Layer 3 of a small transformer language model trained on English Wikipedia (9 layers, counted from 0, width 64).
A neuron adds its activation times its output weights to the MLP's output. To switch it off is to set its activation to zero at one token and run the rest of the model.

Output weights of the MLP neurons that the questions are about. A number n stands for (n - 500) times 0.00095.
n2: 494,431,491,593,382,647,434,491,305,479,655,599,340,554,705,670,564,469,444,767,428,456,519,555,422,612,694,582,563,394,438,466,605,385,565,486,713,448,273,559,307,440,588,477,290,669,449,605,515,540,442,607,225,437,520,651,265,334,663,603,297,407,452,509
n7: 359,693,502,496,383,481,376,587,360,561,570,724,504,504,362,621,413,562,238,486,441,436,536,717,486,573,462,521,348,557,293,490,462,560,356,498,507,614,483,522,412,517,296,539,717,696,606,546,661,347,457,634,673,578,636,400,135,423,346,368,664,423,520,592
n15: 561,437,419,626,685,415,755,152,113,503,505,572,436,500,551,357,270,550,366,638,252,244,473,655,353,777,622,643,499,537,506,682,533,551,512,614,579,525,549,498,481,677,350,739,831,198,452,489,476,558,542,620,639,531,237,716,148,479,786,372,389,665,174,261
n26: 681,505,301,589,534,565,349,661,493,604,418,484,512,611,608,599,405,417,494,520,289,327,641,491,546,516,302,388,356,483,390,639,640,486,571,514,216,353,722,627,704,630,410,493,450,338,703,493,508,397,541,687,583,493,662,456,710,563,195,561,171,252,565,427
n28: 497,731,739,445,435,565,751,525,485,620,519,485,581,411,428,378,464,540,496,533,478,693,549,309,544,632,557,305,554,513,509,256,615,383,443,352,554,452,437,512,415,591,293,312,301,468,552,694,747,796,397,326,288,522,589,594,501,584,349,542,786,519,354,450
n34: 719,367,583,707,529,448,462,433,845,427,220,551,338,694,570,232,507,411,762,600,410,538,439,439,603,545,526,349,303,699,637,649,270,607,416,572,668,657,738,668,841,472,617,460,593,438,487,368,621,389,390,447,542,600,216,556,248,422,382,279,179,354,357,594
n37: 482,490,419,567,529,554,416,435,454,534,641,544,541,501,529,523,317,395,201,519,548,381,730,498,705,482,861,611,552,545,615,532,316,430,550,547,407,410,518,328,499,531,372,372,518,436,548,526,698,181,380,623,795,542,473,540,477,471,397,525,382,297,447,726
n38: 686,503,231,728,301,724,325,407,806,631,365,174,331,709,491,323,303,225,427,852,593,436,416,695,803,629,695,428,61,713,596,425,316,588,445,335,588,673,380,787,490,451,748,504,434,457,459,289,446,474,497,688,770,557,350,505,400,345,509,438,382,526,588,612
n62: 566,308,662,590,344,443,344,434,525,569,434,556,240,402,602,517,442,489,696,281,688,487,583,401,606,571,546,395,500,457,421,618,444,833,394,714,610,378,582,408,529,536,503,565,387,188,381,579,669,600,378,476,550,485,670,353,419,370,483,560,496,584,643,544
n64: 435,668,569,758,431,333,628,319,413,262,480,413,446,514,255,558,435,367,415,794,352,329,671,598,169,611,186,545,437,599,623,772,708,740,429,500,575,363,449,448,703,474,400,299,563,510,579,585,415,351,343,441,545,510,553,725,327,566,513,391,625,491,614,634
n72: 500,736,420,757,433,459,412,125,531,530,489,594,339,367,506,415,342,374,619,439,459,659,632,486,467,492,116,402,611,148,433,472,425,245,525,530,548,446,651,557,766,279,644,696,751,385,622,548,459,708,406,83,633,573,790,675,588,672,639,338,493,431,359,627
n73: 433,334,351,463,558,663,472,700,459,433,593,49,435,415,514,657,552,651,595,685,172,464,357,660,489,540,630,472,613,457,293,599,473,372,435,592,534,626,540,592,375,639,377,347,366,574,253,680,455,615,575,847,315,678,438,513,580,602,621,686,580,292,465,250
n82: 478,321,696,717,435,632,520,565,600,547,806,330,391,337,434,807,97,386,414,414,447,440,606,560,457,559,419,668,458,622,364,841,482,438,344,390,549,677,610,307,469,679,557,489,566,458,554,535,446,496,485,539,425,407,524,446,536,469,495,574,265,493,549,481
n83: 425,751,380,712,237,675,424,376,614,698,329,512,504,384,669,653,507,287,510,259,861,461,400,421,208,387,405,434,543,441,356,441,532,741,537,732,573,459,329,698,512,487,596,613,618,357,721,322,512,488,576,883,714,593,545,341,26,498,263,188,512,194,627,883
n90: 437,463,765,542,510,444,566,609,594,492,367,523,276,577,268,556,527,480,528,508,307,604,736,591,511,804,548,394,230,502,506,512,581,620,372,615,321,454,422,332,523,520,523,304,507,394,399,232,558,426,634,655,621,333,559,401,505,711,521,652,769,358,429,615
n124: 689,472,534,585,694,517,547,604,522,476,457,660,556,383,480,445,592,445,443,475,560,540,392,436,386,471,497,586,524,522,471,347,657,305,457,427,486,358,519,598,460,383,619,451,426,341,604,451,350,397,220,443,482,837,465,544,598,720,521,610,576,480,550,394

Each question names a token from some text and the token that comes next. It shows the activations a of the neurons there, in the order above. A number n stands for (n - 500) times 0.0029.

Then comes g, the gradient of the next token's log-probability with respect to the MLP's output, scaled to length 1. A neuron's effect is roughly proportional to its activation times (output weights . g). A number n stands for (n - 500) times 0.00091.

"- ", then "Ma"
a: 517,453,456,464,448,450,443,876,467,443,469,501,881,482,441,466
g: 352,367,603,656,457,417,585,640,445,561,457,431,572,479,748,676,506,458,537,292,458,513,331,582,568,612,320,499,436,596,731,221,670,412,315,792,587,250,399,557,594,523,609,249,626,405,396,369,324,483,637,606,533,394,464,579,781,652,604,540,247,617,407,275
Switching off which neuron hurts the next token most? n82

"ok ", then "would "
a: 443,757,447,522,456,454,445,441,454,441,486,469,442,474,565,490
g: 556,406,476,567,548,220,439,580,601,627,634,598,483,673,535,438,234,508,396,356,422,588,562,649,294,621,338,488,788,700,429,600,448,425,488,292,561,586,564,460,494,760,396,513,466,575,366,839,571,471,250,387,266,490,676,393,628,344,356,252,658,677,525,469
Switching off which neuron hurts the next token most? n7

"appointed ", then "to "
a: 456,442,442,477,441,710,448,453,484,456,470,473,541,628,560,442
g: 520,268,565,478,586,547,589,334,874,581,489,618,507,433,536,517,286,286,442,455,508,533,720,506,448,444,530,560,431,469,277,507,492,728,434,364,419,540,806,486,683,587,477,197,422,753,735,559,755,299,438,352,437,414,444,215,384,388,548,561,611,481,613,534
Switching off which neuron hurts the next token most? n34

"I", then "gn"
a: 456,447,452,459,571,475,456,452,442,532,457,498,482,464,443,545
g: 191,318,495,459,574,540,663,438,559,614,366,587,534,521,391,577,541,388,436,505,469,610,227,523,470,210,420,499,334,490,214,407,678,732,409,633,649,378,722,775,511,531,351,393,395,411,466,473,637,423,476,635,760,725,629,546,592,484,391,416,402,598,810,399
Switching off which neuron hurts the next token most? n2

"\n  ", then "- "
a: 550,443,809,491,442,752,627,461,469,442,487,452,445,457,485,454
g: 493,180,389,471,670,752,373,537,414,443,461,427,509,649,254,510,756,241,761,579,397,347,225,639,688,417,648,441,564,584,456,384,328,505,405,612,542,583,578,529,657,559,547,801,445,461,552,527,307,448,621,624,400,592,589,698,589,281,551,420,331,393,494,374
Switching off which neuron hurts the next token most? n34

"l", then "ak"
a: 451,533,446,824,463,487,442,482,441,441,459,443,527,473,465,450
g: 575,570,541,484,402,711,480,633,520,631,388,709,349,327,306,713,454,579,747,636,449,576,564,501,483,234,799,672,232,447,302,579,348,678,610,314,413,304,627,614,304,489,345,522,462,684,550,515,550,396,542,482,316,663,525,235,443,511,605,665,492,475,361,367
Switching off which neuron hurts the next token most? n26

"Early ", then "career"
a: 490,448,458,634,441,454,468,449,518,441,764,457,539,471,457,617
g: 381,271,461,623,538,422,428,418,276,463,552,372,356,453,724,583,433,630,534,407,622,396,556,468,483,370,244,321,566,424,454,595,482,328,647,678,637,307,823,258,426,674,476,651,516,758,578,577,303,785,533,330,410,684,353,503,658,702,471,578,615,563,496,379
Which two neurons, each switched off alone, lower its probability most, in order? n72, n38

"the ", then "early "
a: 445,442,448,473,566,480,472,462,447,456,441,533,442,504,449,456
g: 629,443,484,290,225,629,477,429,382,451,662,611,648,541,235,539,457,659,634,655,528,480,538,516,784,535,599,495,341,508,539,692,398,709,425,322,536,235,490,412,633,446,608,736,422,621,463,473,315,161,590,498,586,632,629,626,351,334,451,277,407,687,345,547
Switching off which neuron hurts the next token most? n124

"). ", then "The "
a: 474,466,665,650,487,587,539,455,443,442,448,457,454,455,493,460
g: 444,489,485,388,435,573,487,272,438,399,696,429,627,488,689,543,798,421,387,625,508,486,428,364,297,514,581,267,502,448,559,302,784,364,478,326,471,407,222,436,573,744,600,432,643,781,404,504,675,429,391,416,726,753,608,714,552,623,384,395,498,296,458,546
Which two neurons, each switched off alone, lower its probability most, in order? n62, n82

"Lady ", then "from "
a: 455,745,486,977,453,441,444,458,466,472,443,447,708,468,444,765
g: 482,482,702,638,684,387,445,446,491,589,410,733,570,430,754,548,109,613,515,433,488,299,528,535,393,444,539,304,551,428,423,608,465,482,402,445,272,422,323,325,689,324,515,614,536,703,799,546,560,426,545,562,442,382,644,479,392,503,425,347,633,736,267,791
Switching off which neuron hurts the next token most? n7

"199", then "6"
a: 479,484,454,449,630,454,466,743,442,444,540,548,453,444,447,517
g: 637,599,645,563,370,171,334,664,367,275,538,463,424,359,601,419,434,453,402,512,611,522,847,328,489,398,555,489,423,448,541,475,631,554,391,770,515,894,544,662,636,616,471,478,501,421,507,459,361,559,699,449,552,464,487,143,723,514,545,386,546,419,261,485
Which neuron, switched off, raises the next token's probability most? n38

"3", then ":"
a: 444,493,497,579,549,483,459,476,478,476,448,454,535,453,461,447
g: 433,238,557,415,457,482,533,684,532,681,403,374,349,427,466,337,351,324,438,802,453,551,628,631,152,531,610,514,646,552,480,568,435,509,833,587,693,677,421,304,607,501,301,331,612,625,487,360,397,527,552,539,579,738,476,328,717,498,250,581,518,363,606,447
Switching off which neuron hurts the next token most? n72

"er ", then "of "
a: 476,453,503,483,451,443,441,462,448,733,483,452,619,442,814,545
g: 463,373,316,183,389,390,660,401,523,428,366,555,572,618,333,417,438,609,453,462,548,542,581,585,706,430,392,672,586,708,408,650,496,735,438,529,701,399,831,282,287,611,497,384,460,574,713,536,446,322,511,443,766,679,433,494,456,446,508,609,425,174,386,668
Switching off which neuron hurts the next token most? n64

"h", then "ir"
a: 442,471,478,597,444,442,649,457,541,468,469,489,557,474,470,636
g: 545,426,469,613,474,484,274,623,558,575,426,547,462,638,500,236,691,506,103,252,436,502,370,249,362,650,409,530,687,616,710,569,444,266,455,618,682,590,416,498,426,510,339,636,705,331,526,533,611,600,428,732,664,383,439,354,643,617,466,511,290,593,712,491
Switching off which neuron hurts the next token most? n37

"- ", then "196"
a: 506,457,484,462,462,456,455,778,456,444,453,472,671,525,442,475
g: 562,457,371,513,538,498,610,339,379,231,476,689,477,476,639,674,537,488,520,613,804,496,455,255,640,522,678,373,524,244,279,748,557,250,949,427,592,363,589,385,473,522,553,451,355,625,363,625,623,561,462,477,471,314,505,518,397,340,501,384,575,554,437,700
Switching off which neuron hurts the next token most? n90

"ld", then "ö"
a: 458,781,460,889,442,464,445,485,465,447,460,460,492,476,469,719
g: 520,565,384,581,502,619,487,544,387,349,375,750,554,403,450,375,528,498,638,259,581,547,520,696,617,464,529,631,372,149,647,477,505,511,408,425,682,231,664,522,420,313,774,688,357,480,630,266,331,659,665,602,454,591,415,676,389,474,648,281,693,517,278,454
Switching off which neuron hurts the next token most? n124

"z", then "s "
a: 442,828,441,531,549,441,464,495,464,441,496,487,445,496,453,442
g: 497,455,672,418,588,448,558,564,581,528,617,390,642,647,472,577,549,546,278,695,503,240,554,518,719,417,205,564,526,535,409,636,645,595,460,486,434,495,170,270,827,323,481,311,321,417,481,655,396,693,359,304,385,568,587,576,632,426,481,326,448,510,810,584
Which neuron, switched off, raises the next token's probability most? n7

"| ", then "An"
a: 472,448,465,514,585,465,549,446,455,452,471,447,589,471,442,445
g: 373,395,779,593,596,479,472,529,682,744,438,330,595,459,460,248,414,674,534,345,484,558,303,504,362,513,438,410,334,564,525,426,476,787,276,624,469,317,634,678,347,369,482,448,593,631,570,460,292,466,625,659,595,693,716,447,616,573,517,668,252,601,287,270
Which neuron, switched off, raises the next token's probability most? n37

"Ed", then "u"
a: 445,681,443,532,531,481,465,484,441,461,473,443,466,479,446,529
g: 490,677,407,594,408,421,533,547,464,365,488,529,547,567,452,390,497,479,532,283,749,576,474,533,506,524,526,507,225,706,379,416,369,658,84,554,221,565,392,730,331,324,555,684,719,290,665,556,533,536,554,544,770,557,493,437,507,559,747,445,597,379,606,243
Which two neurons, each switched off alone, lower its probability most, in order? n7, n2

"director ", then "Z"
a: 441,444,442,630,442,502,444,445,466,473,465,445,669,442,853,523
g: 580,679,612,795,518,415,511,445,520,609,481,192,317,418,816,563,418,441,505,437,569,512,613,462,382,601,420,605,412,301,686,381,541,574,477,643,346,550,415,750,499,530,361,503,464,517,336,434,579,666,360,705,281,286,456,347,628,675,539,526,427,683,576,111
Which two neurons, each switched off alone, lower its probability most, in order? n90, n82

"H", then "ous"
a: 485,456,454,598,442,499,453,492,733,448,455,494,591,462,441,606
g: 417,404,499,518,353,442,554,599,475,284,390,250,572,418,536,355,177,365,590,622,422,614,612,381,482,512,592,456,431,344,540,551,630,391,737,783,647,359,403,495,270,606,576,521,416,394,540,515,628,429,455,751,515,772,458,456,475,608,248,542,832,809,554,433
Switching off which neuron hurts the next token most? n62

"housing ", then "projec"
a: 456,452,441,467,469,462,464,444,442,625,443,443,448,460,711,442
g: 491,566,529,315,475,536,545,513,447,659,702,470,651,639,399,633,416,538,499,743,367,573,386,284,536,407,595,231,345,601,579,298,788,390,657,488,632,652,592,439,542,580,478,439,312,680,431,85,552,635,456,345,341,764,446,640,362,343,534,639,547,342,526,376
Switching off which neuron hurts the next token most? n62

"During ", then "this "
a: 441,442,453,535,442,442,470,456,451,444,515,441,442,442,461,490
g: 688,539,648,333,463,449,365,434,573,142,479,746,500,351,384,413,438,418,620,568,370,630,461,459,698,760,416,421,621,604,575,582,444,518,346,629,690,474,564,788,365,462,670,486,252,391,667,595,417,560,495,514,626,624,557,690,415,244,349,446,254,600,449,270
Which neuron, switched off, raises the next token's probability most? n34

"a ", then "community "
a: 482,442,507,460,696,480,456,441,463,482,474,448,473,449,499,472
g: 385,334,686,699,439,787,328,538,550,635,387,552,566,650,561,686,725,557,358,508,539,505,368,574,290,570,455,531,516,648,370,167,495,495,387,610,387,592,502,709,410,220,611,305,396,366,343,653,727,416,563,393,373,517,406,870,531,461,545,531,394,513,407,405
Switching off which neuron hurts the next token most? n28

"in ", then "197"
a: 547,454,468,526,574,445,474,450,457,444,444,461,453,458,524,447
g: 610,393,485,595,586,475,450,426,468,439,496,451,441,470,647,342,747,343,338,539,671,408,580,491,593,484,640,431,534,341,433,489,606,216,671,620,580,630,632,277,831,516,613,572,596,249,299,508,585,609,457,491,629,264,629,413,605,266,298,178,401,542,670,708
Which neuron, switched off, raises the next token's probability most? n72